Layer 3 of a small transformer language model trained on English Wikipedia (8 layers, counted from 0, width 96).
A neuron adds its activation times its output weights to the MLP's output. To switch it off is to set its activation to zero at one token and run the rest of the model.

Output weights of the MLP neurons that the questions are about. A number n stands for n times 0.00083.
n1: -27 -70 31 -35 -77 -157 -21 -96 -226 -29 39 -16 -90 -191 193 -67 -183 54 -205 265 33 -15 -167 150 93 188 -81 -70 271 74 -55 242 46 64 -84 135 -35 405 -23 23 340 -28 334 -47 -76 19 -41 12 92 -42 -209 26 83 126 -177 -85 -102 135 -103 -67 8 70 -138 -16 26 37 -374 -22 53 -102 -122 86 -94 -48 -218 -122 16 -281 99 -117 -69 -78 12 14 198 24 -11 -93 126 -33 86 82 -117 -95 -39 92
n28: -86 -15 -147 38 -86 381 74 76 0 -57 -64 -10 -162 -85 -58 24 -220 407 178 64 256 -51 -221 -36 110 -53 -114 -30 -267 107 -232 -327 -326 153 109 246 -117 -156 100 194 5 -30 83 58 -5 156 -32 80 95 218 195 -117 -198 -407 80 60 -149 -20 216 -107 20 -137 73 101 191 192 245 37 -60 453 -210 87 -95 5 34 240 -116 192 -112 -89 215 -248 -244 -226 -144 -107 88 -312 -93 161 -134 -18 111 71 -65 222
n38: 81 119 -168 -48 -89 -67 36 -60 -101 132 -113 -24 -31 25 -70 -128 13 -74 -158 -54 -93 -31 -130 217 238 -147 156 0 -17 14 -45 57 92 -67 -171 128 -31 -81 96 120 17 84 -37 -75 203 124 118 -51 -200 248 225 77 245 -313 -36 46 110 25 -58 16 -121 -116 -12 85 -35 -189 -267 72 -64 -24 33 -313 34 216 362 118 17 150 16 -29 262 -210 -255 115 -97 -181 -105 -22 -196 -77 -63 -11 -192 124 -259 329
n72: 30 -129 66 166 22 -34 -147 33 41 -92 -29 108 -25 50 -23 102 93 -72 -152 -23 213 75 -206 136 11 -238 0 -215 -95 12 -346 41 136 11 -40 168 -115 4 -95 -33 8 23 -193 336 -155 -51 -79 96 -128 51 3 -12 -39 37 193 396 -86 -91 49 112 15 184 -97 194 91 -35 41 -25 128 -249 -63 56 12 -74 -135 -185 116 -148 -210 -101 -189 12 -152 -13 -42 184 130 -60 4 136 -11 -44 -115 235 54 -65
n78: 145 -138 249 -37 46 251 396 236 141 -182 -89 216 36 112 109 -166 -56 155 -205 53 78 41 -55 -435 -47 -71 -328 -257 -75 26 19 -305 -101 -118 -126 -78 161 319 120 5 241 58 -205 5 311 -217 -18 -127 60 -240 30 -213 -94 23 88 -126 -118 167 -201 142 -5 222 0 186 -160 -67 61 -114 83 56 213 169 20 -125 67 131 -64 98 0 132 161 5 -70 -187 184 5 211 -111 95 103 248 -128 -70 178 63 168
n81: -131 -175 0 222 -200 -248 92 35 123 -14 5 -132 -164 215 4 -13 158 -60 51 -36 -46 -160 -52 -107 -140 70 169 42 183 20 -35 -4 14 153 -95 -108 10 -189 -178 60 -157 -173 -49 -115 -22 -151 -81 -41 -169 17 97 -39 102 -158 -87 337 175 -255 -98 -124 -23 69 111 358 33 171 398 15 -174 128 -59 66 -358 39 182 5 -96 276 431 -208 151 -88 70 93 14 -236 85 85 19 -235 93 -72 242 -46 -25 -22
n91: -51 -215 -43 59 125 105 56 39 177 -141 -75 -4 -23 57 -124 88 -112 -189 -219 -211 -119 42 80 126 196 91 218 50 110 233 -55 -122 140 187 -8 -109 48 339 -43 120 211 266 -44 9 -230 128 -57 86 47 50 87 -9 100 -378 122 82 46 96 189 -60 37 -162 36 -33 -183 79 130 70 -16 -99 -18 -166 -107 109 -8 254 12 -67 -84 135 201 -187 -24 -255 192 60 116 128 -34 -45 15 -25 -331 -158 248 -105
n129: 61 28 -273 15 -241 -117 8 -108 -114 398 114 69 -69 -59 131 54 79 69 -78 -176 -20 -172 -49 28 121 -27 195 -56 101 -127 179 -42 86 110 41 34 -88 -64 0 -56 191 300 135 -116 -167 217 62 95 -221 -78 101 -219 92 104 -130 -118 -114 -74 -151 188 12 4 -345 195 58 -54 83 54 254 -34 -51 -114 56 244 19 -142 59 -83 -115 3 245 36 -178 31 28 23 66 25 -33 64 -15 -191 -100 -28 68 23
n150: 31 -122 -93 210 -36 183 24 24 -15 -79 -72 -304 -21 -195 -6 -162 -134 91 -90 -54 -3 103 -7 -92 0 -231 -3 -23 52 31 46 95 63 -21 -149 -226 92 122 -33 51 -84 -70 109 -197 13 -72 -151 -178 88 139 82 61 -88 -23 34 -13 125 84 -16 -90 -35 123 -19 -35 99 23 138 -105 -38 -46 -162 49 90 -27 81 -80 -157 -58 99 191 13 197 125 166 -13 6 20 89 -118 -90 -21 -98 -32 36 127 -22
n168: 18 233 -96 -35 198 -110 -29 35 -249 -29 25 -40 -21 5 -292 176 111 -264 -48 46 148 -222 -52 304 40 -89 61 14 280 -139 4 -22 -19 -176 -115 162 153 -163 35 -39 140 -88 9 -19 141 22 -180 46 -101 197 -16 -39 -221 -116 -108 83 -22 131 190 288 -46 150 90 116 -227 -13 204 49 93 4 -24 -71 149 -20 -45 -115 -42 -280 -288 74 231 -164 -319 -21 -212 -429 61 -226 -52 -233 -98 41 -128 366 -40 86
n171: -170 -13 84 -109 -242 155 -22 280 -77 26 244 126 -121 -55 -201 -206 44 167 -28 -13 -38 -16 213 -149 -198 314 -216 -141 74 -18 -106 114 4 -51 -232 -28 54 107 -197 -96 -85 38 -4 -213 -195 -220 78 68 -321 24 -19 23 -116 -111 270 59 16 58 149 -189 -142 -356 156 -183 119 15 57 -139 132 -90 -4 147 8 63 37 72 115 -154 111 207 51 -253 69 -10 4 -33 4 57 22 -13 63 89 -56 99 82 262
n223: -236 -10 -310 0 78 -138 -178 -261 325 160 -10 33 183 -270 89 254 354 133 27 167 208 -294 50 143 14 -5 91 -113 -367 -155 -56 -102 -100 -108 -45 64 -31 -136 270 246 5 289 -94 -51 -223 -96 27 246 210 151 98 -15 201 -29 257 164 104 113 -118 -28 57 -152 131 5 -26 -229 -83 15 -29 -79 178 23 233 67 221 -10 -179 60 -47 228 154 -186 79 -22 -58 108 -226 5 -278 -126 45 -174 0 -44 21 -90
n230: 199 110 -93 -474 -94 -259 161 114 -252 -340 35 221 -156 159 16 -234 23 90 102 -16 -16 -15 332 -128 -261 311 47 -321 -129 47 311 47 68 -152 -102 -124 -41 -121 -78 88 165 -115 -176 52 80 83 -5 -191 57 393 165 186 28 -261 -145 -114 306 257 53 356 -11 -39 -79 330 99 40 0 -41 -33 -153 -145 32 148 -215 -154 -33 -274 126 -223 -111 38 -105 -241 -62 196 -5 53 -477 203 275 -121 -101 -169 -44 229 -199
n316: -197 164 356 -40 -53 216 -88 -13 -268 0 -99 -36 -125 -5 0 -113 -24 -292 -22 -83 -5 43 134 117 196 -193 44 -38 0 320 -121 -94 -341 -138 -19 53 -89 -178 -411 -35 66 -163 -269 -156 -50 40 -156 -28 -53 -13 202 223 -251 228 64 -232 65 -23 178 -258 -32 132 113 122 -102 72 -103 207 131 -13 140 18 192 -64 73 204 -173 67 403 -157 -60 -113 -4 -168 -111 50 78 -155 14 23 73 -241 -5 113 -221 18
n340: -55 -36 -146 50 269 -331 214 -17 -135 -284 -14 -119 -49 -31 287 137 88 87 -8 4 -159 -192 -127 -20 105 -153 0 -36 -27 -166 81 -72 41 -70 87 284 89 -18 205 -321 18 -26 0 51 -52 -71 -57 137 8 -146 -86 343 -27 -69 -80 198 12 91 95 60 188 31 -34 -146 56 -257 118 -182 -13 -247 405 72 182 207 21 -44 -146 140 -124 45 -141 31 38 189 167 0 148 147 -36 155 175 66 205 -31 -223 -78
n377: -136 4 115 163 54 -24 56 112 -23 80 -35 -172 -131 -4 -201 -249 153 13 -186 -137 -33 -120 -263 26 295 -157 73 -136 146 148 -318 -344 -139 0 193 -19 -221 -33 92 -154 111 -146 107 0 96 81 -38 -32 46 227 72 17 8 -83 233 -16 8 147 135 -103 20 -49 12 180 -200 -26 -19 39 -94 -196 0 -117 102 -113 32 -4 -4 31 -47 7 106 161 171 41 4 254 61 -114 25 98 -241 232 -117 -194 162 84

Each question names a token from some text and the token that comes next. It shows the activations a of the neurons there, in the order above. A number n stands for n times 0.005.

Then comes g, the gradient of the next token's log-probability with respect to the MLP's output, scaled to length 1. A neuron's effect is roughly proportional to its activation times (output weights . g). A number n stands for n times 0.00085.

"ran", then "*"
a: -30 -7 17 -20 -6 91 -15 -31 91 39 -22 -1 -13 -33 104 -8
g: -20 8 -56 -9 -296 -13 -11 -17 99 65 67 -143 -42 37 88 -82 -83 27 -58 89 75 52 -23 -146 -155 123 67 -13 -66 162 14 -30 -105 142 -108 156 172 -370 -221 -119 31 -12 229 -129 97 61 19 34 -109 143 -226 -15 -127 -36 106 95 17 -126 23 -266 94 269 -154 -147 70 196 186 -8 214 -141 96 139 -128 22 224 68 175 -52 -175 37 -72 38 25 41 -49 -190 69 -88 51 3 130 30 -5 42 -32 -42
Which two neurons, each switched off alone, lower its probability most, in order? n81, n150

"ra", then "ne"
a: -25 -1 -31 -32 -19 205 -31 -32 86 -15 -22 -21 -21 -31 20 -6
g: -89 31 175 148 234 -342 22 -239 74 113 9 -16 -140 -113 -54 -75 149 126 -152 160 -59 68 100 33 -87 61 53 -60 -188 -18 -13 194 -17 143 -103 -44 33 -16 -133 -292 -36 -96 -254 -96 60 76 -63 -31 117 8 112 42 156 -175 -193 -76 231 81 -30 86 -73 3 119 -46 62 117 -92 42 44 18 91 -51 -116 -70 24 83 -286 -7 30 6 240 -88 -71 -1 -34 -41 49 47 -18 226 37 -239 30 151 100 116
Switching off which neuron hurts the next token most? n81

"r", then " b"
a: -33 -3 -29 -33 -13 -15 66 -13 17 -28 -17 -2 -4 -10 -33 -29
g: 51 112 133 -155 -166 20 -26 282 218 34 -42 -73 -100 -152 -142 -59 75 36 38 -113 96 264 62 -106 119 166 -9 -58 49 -109 -75 62 105 -70 -42 -18 -18 -23 32 -29 190 -173 80 35 145 315 67 60 57 -139 -39 -189 -105 -47 126 -109 93 -124 105 130 -102 -55 -2 99 50 -52 -115 136 229 -73 196 0 -212 43 -122 -105 -51 74 12 123 -7 -39 -30 111 -243 -88 46 25 -118 -193 -8 173 -268 -148 -182 51
Switching off which neuron hurts the next token most? n340

"aged", then " over"
a: -34 -24 162 -34 -17 -3 -7 39 15 -34 258 -1 -30 48 -12 -20
g: 19 15 -96 -128 64 -237 -122 -31 -21 -32 138 186 132 -133 0 44 8 -50 -27 166 -96 65 -108 -185 -98 53 -154 -51 116 115 -8 124 -179 -147 -94 42 -100 -62 62 -39 84 -153 -119 -243 -169 -92 23 -17 68 48 74 59 114 62 116 43 230 -192 20 95 -139 -63 67 -2 -19 4 -27 64 62 163 -75 164 180 -114 -18 281 -81 100 -102 169 94 56 -159 235 -65 -15 109 -68 -44 162 -186 -289 -136 75 205 208
Which two neurons, each switched off alone, lower its probability most, in order? n171, n38

" 1", then ","
a: 141 -28 -12 -31 6 -23 -34 -34 -19 -4 -29 -21 0 -21 0 -14
g: 14 125 53 -122 42 -295 76 10 -187 79 10 90 -41 -87 116 -100 -74 -95 181 -149 82 93 48 282 189 -34 -239 -153 14 -14 224 17 29 -21 3 -45 -11 -4 -116 -33 10 -21 148 -97 -60 -30 46 -272 169 56 -51 -187 220 -91 -79 114 -79 -296 134 65 167 -107 -73 86 113 57 93 161 146 -89 -178 124 36 -117 61 174 -155 -19 -49 68 -37 -179 -2 18 -84 260 -106 -14 93 88 101 -175 -80 -67 -3 26
Switching off which neuron hurts the next token most? n1

" |", then " 5"
a: -7 176 -34 -31 -1 -34 111 88 113 -18 -3 -3 -11 -32 -31 322
g: -83 169 158 57 -34 -338 -88 -201 149 177 -96 81 -165 7 57 -56 -132 61 -17 -11 -13 23 -112 34 114 57 124 -45 30 -34 -272 -100 121 -114 -36 -64 129 -328 -18 -8 210 119 89 -13 80 100 -161 -157 -5 11 -174 -118 219 52 104 156 123 138 -32 -8 98 -53 65 130 38 -174 -109 5 151 56 111 100 217 122 37 -13 -137 67 72 -42 -151 -84 148 -131 -65 24 -149 94 -183 -84 179 -143 -9 79 -65 -121
Which neuron, switched off, raises the next token's probability most? n28

"hi", then "n"
a: -31 0 -22 -29 -15 -29 -7 253 16 -19 -33 -1 0 -29 -13 -8
g: -89 278 29 122 -220 -43 -110 36 -12 -87 80 49 81 74 -195 36 -141 57 48 -157 79 -49 -4 -68 33 -51 27 1 174 -137 -46 -202 -5 193 -84 -146 24 12 -217 -100 -112 164 -7 -310 -16 19 12 181 175 -190 184 -29 -122 50 30 -190 -54 172 66 -159 -64 4 221 4 -53 154 100 -164 82 -102 258 -68 -67 66 108 34 -20 -127 -127 119 77 50 132 299 48 -135 -188 45 81 21 131 19 66 -66 -38 -34
Which two neurons, each switched off alone, lower its probability most, in order? n129, n72

"n", then "ch"
a: 249 -4 3 -30 -31 -32 -34 -11 85 -15 -19 -11 -11 -32 -34 -25
g: 64 234 180 60 49 61 21 -131 -279 -126 121 151 43 -123 62 168 -214 -53 -79 381 -43 -21 90 -113 -38 20 -68 29 -42 174 -56 -25 -119 -45 -177 11 113 63 -3 -127 69 -68 -86 -49 -75 32 -106 -43 84 -67 -56 98 138 -47 -76 -10 -120 91 154 17 63 -69 230 -191 -251 19 5 -138 -28 80 23 9 -313 117 56 -34 200 126 161 2 -166 -37 55 -201 48 111 -71 31 280 7 -12 -18 41 -132 53 -147
Which neuron, switched off, raises the next token's probability most? n150

"me", then "),"
a: -34 -1 -32 -3 -25 -11 -31 -5 -1 -2 -14 -30 0 -31 -34 -8
g: 57 64 85 10 -303 21 -54 63 128 -58 34 -7 -42 92 -109 -207 -46 89 -55 306 43 85 24 -211 120 174 -289 -131 9 -76 -193 51 32 -260 -58 14 -12 -27 -31 162 -141 -35 -28 178 -76 41 56 -63 -77 8 -105 159 -32 152 6 135 -12 90 -180 -147 -95 -55 128 40 146 160 -79 65 73 -86 68 -103 158 -39 -55 69 7 -97 204 114 88 60 -167 10 -20 85 -202 -17 -2 222 -210 -188 -110 120 47 240
Which two neurons, each switched off alone, lower its probability most, in order? n340, n91

" 8", then "67"
a: 38 -31 -29 -19 187 -34 -29 -33 -29 -1 -34 119 0 -19 -1 -15
g: -104 -159 118 -7 -47 -167 -24 -156 88 -127 144 123 308 -75 100 -167 -124 108 -41 45 102 -29 -84 39 -18 126 145 186 394 167 79 -64 -237 -190 -26 -50 122 161 -115 26 -78 118 -166 -141 -97 -101 79 145 -48 -58 77 172 -61 241 -29 -75 -194 198 46 -92 -158 170 -20 141 -7 93 -44 5 -33 66 29 -139 82 -39 -91 13 -44 -74 -8 -108 73 -20 -91 -170 37 12 -48 3 183 -162 -52 -165 -53 61 109 -55
Switching off which neuron hurts the next token most? n78

" per", then " game"
a: -34 -1 -34 78 2 -29 -31 -16 17 -34 -13 -21 -30 -34 -3 -2
g: -36 16 2 -7 48 -138 -102 150 127 -166 65 -122 -319 -145 16 82 -128 50 -32 -112 103 154 -18 99 -153 -56 118 -119 -19 -42 -13 14 -127 -155 -26 -61 -64 -134 260 230 3 -290 134 156 67 138 -111 43 -215 -125 -30 -3 -81 29 30 183 225 93 224 -119 104 57 89 -147 22 -11 156 231 -1 -45 93 -2 97 -10 -13 -14 76 39 8 100 -231 -47 -33 -27 -81 -25 -163 -127 67 194 -28 -41 219 152 -52 -193
Switching off which neuron hurts the next token most? n72

"in", then " g"
a: 17 -23 21 -34 -2 -28 34 -31 61 -18 -32 -22 0 -26 161 -31
g: 165 -21 120 -60 -88 116 -72 270 159 266 -3 -105 -105 57 -95 40 144 -47 81 126 -2 135 9 -145 -316 23 4 53 136 -84 37 106 -72 -141 -156 100 -181 -180 -201 -43 -388 -227 46 -7 -9 73 56 2 -6 58 83 -55 60 -33 96 -122 27 -161 108 -34 115 10 -96 -36 -51 76 -83 177 -80 62 167 -114 -157 25 126 -89 76 -179 -29 -93 144 -33 -145 223 141 -23 -33 25 -45 -54 40 49 -36 -49 128 241
Which neuron, switched off, raises the next token's probability most? n340

"ist", then "r"
a: -5 73 -23 -26 -33 0 -28 -25 6 31 183 -15 -22 -17 -4 -32
g: 88 -63 -108 30 73 5 -6 56 -8 -61 7 48 91 77 99 -25 153 178 49 219 134 -3 -70 137 70 -149 61 72 161 118 -113 -135 -268 -110 23 70 -114 -183 -102 -26 -99 19 2 -18 18 153 -44 383 86 -177 20 -88 -89 2 126 -104 110 35 -71 -130 -4 139 20 -7 123 -83 134 22 -7 123 -87 -121 149 -244 -114 -35 -208 106 -3 46 -286 -99 -154 6 -182 59 -94 -141 -23 133 -172 152 160 -112 -73 273
Which neuron, switched off, raises the next token's probability most? n171

" F", then "é"
a: 38 -22 -32 -32 -27 -17 -34 -10 -31 -19 -18 -7 0 92 -22 -34
g: -124 180 -77 106 -56 -111 -68 -220 -316 -40 -249 94 56 147 -233 341 262 -7 4 -46 126 -73 167 123 251 -206 -92 -51 -27 -101 2 -58 -47 31 -46 -88 -161 161 -68 -94 -83 28 -93 226 53 -141 -165 -52 139 45 -4 162 62 149 17 35 95 -253 -105 -13 -82 117 47 37 -79 26 41 6 -70 30 -66 51 240 50 119 138 126 49 30 -89 -107 -9 19 -84 46 61 -84 9 -139 -36 -9 39 47 157 -111 -15
Switching off which neuron hurts the next token most? n316

"n", then "ni"
a: 250 -12 197 -34 -34 -34 138 -6 192 -19 -33 -17 -6 -34 -34 -32
g: 74 42 59 0 60 47 21 -15 60 -25 72 110 4 -257 28 -136 -102 -91 107 -21 -67 77 -147 -2 154 -104 -234 148 -36 296 -73 5 -2 -92 -57 34 179 -216 -127 7 318 83 -91 -119 51 252 37 -16 69 -114 6 41 -15 12 -140 -110 -144 181 -59 -184 70 -94 112 223 -74 -145 -61 8 41 140 34 -175 -103 9 85 -73 -114 192 36 -65 36 -153 -78 -16 -187 327 -19 -114 -40 163 45 36 275 -44 -20 -94
Switching off which neuron hurts the next token most? n38

"ment", then " M"
a: -30 0 -34 -29 199 -6 -15 -11 -34 -31 -23 -26 0 -15 -5 -5
g: -5 -228 -222 56 94 3 -26 -138 51 189 104 -114 -58 107 29 -114 170 -103 -7 -44 -186 31 144 -121 113 -33 64 100 -36 201 16 -174 235 -54 -251 -6 121 -85 -32 54 79 160 12 108 168 305 -241 156 -59 -23 -63 -36 -48 -23 113 167 78 26 64 -169 -70 -120 35 -14 -65 -93 -123 -93 216 317 96 -39 -73 44 -40 2 -165 -166 53 139 -3 -93 86 -3 69 -57 -96 -84 2 45 -20 84 -260 34 36 -202
Which neuron, switched off, raises the next token's probability most? n78

" 1", then " |"
a: 66 51 -15 -34 -11 -28 -20 -3 -21 -3 -8 -22 -4 -16 0 220
g: 123 49 0 -4 -86 -350 51 -121 7 117 -71 49 150 -86 60 -68 -108 10 46 30 -120 64 -4 38 -111 102 119 -150 -301 58 205 3 142 -41 6 -77 -169 -26 -9 -126 -43 29 57 69 -117 101 -16 -138 165 -121 98 -184 87 143 -64 164 -60 -260 -15 104 -45 36 39 -10 -91 103 -70 174 171 -21 37 43 -41 105 -53 89 23 173 -12 -121 94 -280 20 230 -71 -13 -193 -18 -194 -32 1 228 -75 315 160 -101
Which neuron, switched off, raises the next token's probability most? n377

"z", then "z"
a: -29 -2 74 -34 -10 -34 -34 -4 70 -13 55 -10 0 -28 -4 -13
g: 82 79 72 -67 145 178 56 42 16 127 209 29 -208 15 -44 -34 -112 129 158 130 146 -83 -11 -157 -24 -70 0 25 93 352 -17 16 142 -252 -13 59 -160 -168 -90 -104 159 -313 220 -9 202 -33 -140 9 -2 30 -241 -163 -38 126 -2 -121 -36 -77 -8 44 107 46 -3 -69 121 -162 -148 -95 71 -20 53 -142 -211 -178 -22 -79 45 -65 -67 -110 -4 37 -129 81 -16 118 -98 136 59 -136 11 40 105 172 237 21
Which neuron, switched off, raises the next token's probability most? n38

" |", then "\n"
a: 116 175 -21 -34 -5 -29 -32 26 -31 -4 -14 -8 -3 -33 -16 145
g: -16 -10 -139 21 105 -24 66 99 -53 -235 -83 -205 -7 15 46 -22 -130 116 67 214 54 -84 27 -55 74 97 -137 -53 -29 -3 74 109 109 208 37 104 49 140 58 79 -244 -100 101 -195 40 14 128 -209 0 75 168 -73 4 -112 -136 213 32 186 37 138 55 146 -177 66 40 115 -39 -67 -88 -135 -64 5 74 -77 -83 203 -11 -161 -269 7 102 53 -376 205 -115 31 -7 -269 -37 22 23 -111 232 -40 -56 55
Switching off which neuron hurts the next token most? n28

",", then " the"
a: -22 -13 -21 -30 23 -8 -33 -21 19 -5 135 -34 -9 -31 -30 -34
g: -98 49 -80 -151 129 9 -42 -5 39 40 213 -79 -67 -72 133 -188 -42 -97 62 84 207 150 62 -215 22 -32 27 -85 -77 -185 -78 27 138 117 -178 74 260 -133 -72 -113 -25 -49 -49 -122 42 85 -292 97 230 -213 -44 -97 23 -41 104 52 111 188 -192 139 121 -19 131 -5 232 -39 -219 -100 33 56 61 146 -167 11 51 166 -51 -3 34 -64 242 -115 -17 -178 41 -184 -4 -69 -1 170 10 -177 4 161 -60 103
Switching off which neuron hurts the next token most? n171

"ver", then "aged"
a: -5 -33 52 -9 -4 -3 -15 56 74 -33 -15 -34 -6 -7 -3 -32
g: 182 -115 115 340 -43 -111 -51 -47 20 -185 -10 -20 143 -83 12 1 -63 -9 30 -90 1 -21 -126 -131 267 -227 55 -63 224 -7 -142 -89 -126 277 2 -98 183 51 190 48 -33 129 -101 -89 19 136 108 -178 -6 138 -69 -46 190 192 -184 27 28 -155 301 -84 -34 12 1 30 -86 -170 28 84 -123 -59 -80 247 -39 -71 34 70 12 -194 50 -78 -218 -4 96 57 -34 -201 -17 -68 1 64 95 128 -36 47 -82 -68
Switching off which neuron hurts the next token most? n150

" re", then "ach"
a: 50 -12 -20 -33 -32 -28 -32 0 -17 46 -17 -34 -28 -22 0 -29
g: -174 -1 64 95 103 -52 -7 -135 -79 -13 27 46 -119 113 -85 55 198 8 -98 -121 -185 183 33 31 108 -64 202 -127 -101 -108 -180 -111 24 61 111 -156 -60 146 66 -31 -38 -36 198 -69 53 57 -152 132 -51 -45 137 -97 -5 15 -24 21 39 -64 77 -87 44 -244 -316 -186 207 129 -27 -163 187 108 -18 169 -139 -102 -35 187 141 146 -129 58 -86 -31 102 -53 -54 -6 -57 -205 -42 130 -29 -107 310 7 284 94
Which neuron, switched off, raises the next token's probability most? n168

"il", then "ing"
a: -25 0 25 54 -32 -9 -30 -31 64 -28 -21 0 0 -16 -3 -33
g: -277 8 -72 219 -29 83 -131 -42 165 -236 -188 44 -28 -13 97 32 -74 51 5 43 -233 -109 -40 116 -63 -26 -59 -39 -109 247 218 -22 -122 70 -24 -154 297 -23 0 -81 -193 112 47 169 110 -57 95 -33 63 -159 -32 114 99 128 52 -28 29 -86 -111 -83 -23 -134 -40 174 -13 195 -223 -50 -177 124 72 -33 194 15 96 153 131 37 362 -138 -64 -80 126 -97 -19 -77 -70 -153 44 18 9 -130 -5 -25 -3 69
Switching off which neuron hurts the next token most? n168

" St", then "e"
a: 11 -33 -3 -23 130 -33 -17 -17 -34 10 -13 -25 -15 96 -1 -28
g: 298 229 -66 -50 -40 142 -86 95 58 46 -13 -135 -12 -86 47 -82 -74 -124 -83 -120 59 70 108 -265 -112 -48 109 79 -55 75 120 -206 178 -183 58 54 67 -23 220 -47 -140 244 -20 -31 -137 71 -84 -27 -185 -48 179 89 5 -92 -209 11 112 -45 124 -115 67 39 165 78 -145 64 -223 95 -8 58 -45 -6 -6 96 -63 -23 131 169 237 107 22 -147 -63 -183 20 244 -84 -119 84 -65 -60 -218 15 -2 -219 83
Switching off which neuron hurts the next token most? n316

" back", then " ("
a: 133 -18 -3 17 -29 2 -15 -17 -23 -15 21 -29 -8 -34 -25 -17
g: 24 108 188 43 54 -8 28 -55 -142 267 -208 -256 -27 -96 -94 -181 -72 -64 -134 -34 56 -121 189 245 -24 160 89 -291 -93 102 16 57 66 -70 131 -113 113 198 76 45 27 -220 -71 -42 24 63 47 -94 -8 151 -65 -143 -8 66 111 124 -327 64 -8 94 36 24 236 -44 109 -168 34 -206 120 -56 110 160 -35 40 232 72 -63 -22 -67 48 58 -89 -135 1 -80 -180 -134 90 -44 -32 128 81 -101 79 -50 -112
Switching off which neuron hurts the next token most? n1

" by", then " district"
a: -33 -4 -33 -22 10 56 -33 -2 12 -28 -10 0 -11 -31 -34 -24
g: -75 -135 0 -206 68 203 -275 109 -126 -102 126 -201 45 -4 82 131 72 53 181 -79 -105 136 53 5 -175 190 -27 -168 -89 49 -23 49 275 -69 53 -189 -114 208 -10 -44 104 -66 228 -32 -52 -164 47 227 119 -166 -112 -112 -248 168 -23 -77 -56 -39 13 37 -174 -128 -62 -153 166 -77 180 8 -106 -36 44 -2 -14 92 -87 109 182 234 -213 -46 -58 194 -52 34 86 30 -10 36 -41 -35 -6 15 17 83 71 51
Which neuron, switched off, raises the next token's probability most? n81

" |", then " "
a: -2 13 -28 -32 -3 -13 138 -33 52 -31 -33 -1 -22 -31 -30 237
g: 80 186 -35 -5 -115 -198 -110 -47 -52 -13 -52 111 33 -96 -22 -85 23 33 160 -83 -5 209 -89 -103 31 -127 -29 -53 109 -51 8 -173 103 -225 77 4 -68 -75 -61 -168 161 -38 -23 89 79 71 -166 124 -90 -53 14 -54 -55 136 14 -143 -161 -99 -231 -27 -4 84 255 -50 -48 -86 160 173 -292 132 -50 -132 37 112 -108 -64 -40 10 38 64 -180 97 306 155 127 221 138 139 65 21 182 -133 4 -208 35 265
Switching off which neuron hurts the next token most? n377

" |", then " W"
a: -31 35 -9 -16 -3 -15 400 -9 216 61 -34 -12 -1 -33 -21 364
g: -249 -183 63 144 -33 -78 -236 49 10 161 40 -322 46 47 79 -43 -143 132 254 -114 -91 -17 153 128 -202 -91 -82 -48 -62 21 103 -89 -229 21 39 -29 198 148 -84 265 -31 -14 -147 -20 2 171 -83 128 -121 193 -179 -97 8 -2 24 -58 109 -147 20 -34 -15 167 79 -37 -86 -59 71 -139 172 -75 -119 101 -109 88 29 79 -47 37 250 175 -149 -97 -26 54 -68 -120 30 111 -50 125 -89 36 23 143 184 -66
Which neuron, switched off, raises the next token's probability most? n377

"55", then "%"
a: 117 222 -4 -29 -30 -27 -27 -16 7 -19 -4 -33 -12 -31 -27 51
g: -9 104 -150 169 -112 8 -43 -99 -16 -35 227 37 49 55 39 18 -52 9 258 14 106 -117 -474 -34 -4 -113 50 57 274 90 -34 49 -43 38 70 173 -97 -184 60 50 -119 -84 72 -2 -155 -201 56 95 57 13 -92 213 -111 -120 -18 -252 50 230 124 -4 -82 -68 -65 -26 28 123 121 -9 -170 43 89 -80 170 -66 186 -236 83 5 -5 -78 -37 98 10 -284 51 -18 23 -2 -70 74 -206 75 115 30 63 -30
Switching off which neuron hurts the next token most? n28

" 26", then "."
a: 31 -34 -26 -34 -20 -30 -32 -33 4 -13 -4 -2 0 -20 -20 75
g: -31 -163 206 82 87 281 1 -27 -47 -143 48 64 -102 84 -25 44 200 6 -9 -124 144 -15 -138 103 123 -83 -193 32 213 -99 -78 -2 -268 -41 12 -42 135 -67 -66 -38 -92 24 -160 1 179 -99 -87 26 -52 84 5 42 -263 -83 173 -169 111 162 -1 -65 41 7 67 -10 28 -44 170 -114 -159 -56 -75 -42 247 -134 -23 -217 -101 -106 11 107 -28 254 -42 -235 137 46 240 96 139 1 -40 -79 131 -172 -37 185
Switching off which neuron hurts the next token most? n377

"na", then "hi"
a: -10 -17 -30 -23 11 -31 -22 11 258 -1 -32 -23 -20 -19 -22 -1
g: 67 -184 -11 -36 21 -141 131 -32 141 -159 -162 -59 -40 82 -174 -89 -138 -206 -175 189 -35 0 106 -84 -56 139 16 105 -12 -3 27 -72 120 20 -34 -21 -103 64 -174 -52 271 -94 -34 93 -36 -9 -8 154 -228 44 -16 -87 183 25 -34 -10 26 -91 -101 51 -248 311 142 28 50 140 -95 85 -129 -26 -250 43 119 224 46 9 68 -42 38 -24 -170 -14 196 -128 -103 259 65 9 322 -94 36 -8 -60 122 -110 110
Switching off which neuron hurts the next token most? n223

"88", then "–"
a: 29 44 1 -33 -21 -34 -18 -10 71 54 17 -14 -1 -6 -8 109
g: 36 -202 -89 231 145 99 61 -144 -95 57 -110 152 -268 125 -15 -121 70 20 21 -37 116 59 -71 30 22 -41 53 77 65 5 -6 74 -134 -35 138 190 -7 184 48 35 -2 59 169 -231 219 -233 57 84 -23 30 -148 71 -63 -210 -245 25 -156 36 11 32 125 7 36 118 -42 -204 -48 23 -148 87 -159 274 -176 23 -135 249 -169 126 -81 -106 58 -116 131 -67 -25 55 198 28 -29 49 -200 -144 59 81 19 -121
Switching off which neuron hurts the next token most? n28

"n", then " District"
a: 137 -24 -30 -11 -22 -26 -6 -1 229 -9 -18 -21 -19 -33 -26 -28
g: 19 -263 60 -5 -82 62 -50 189 17 184 1 28 38 -190 -71 -56 -17 118 43 -121 -10 157 217 -105 77 70 127 64 -2 275 95 160 15 -15 139 -221 -169 104 20 -14 78 -18 76 -72 -30 21 46 16 -117 -178 -152 -103 -149 175 -158 -57 -207 -243 50 -138 -13 -204 99 -87 201 3 144 115 95 -123 175 -63 78 -31 2 64 6 147 -185 -22 94 150 -36 148 -1 -123 -67 -133 40 202 -84 57 -57 -128 -285 94
Switching off which neuron hurts the next token most? n223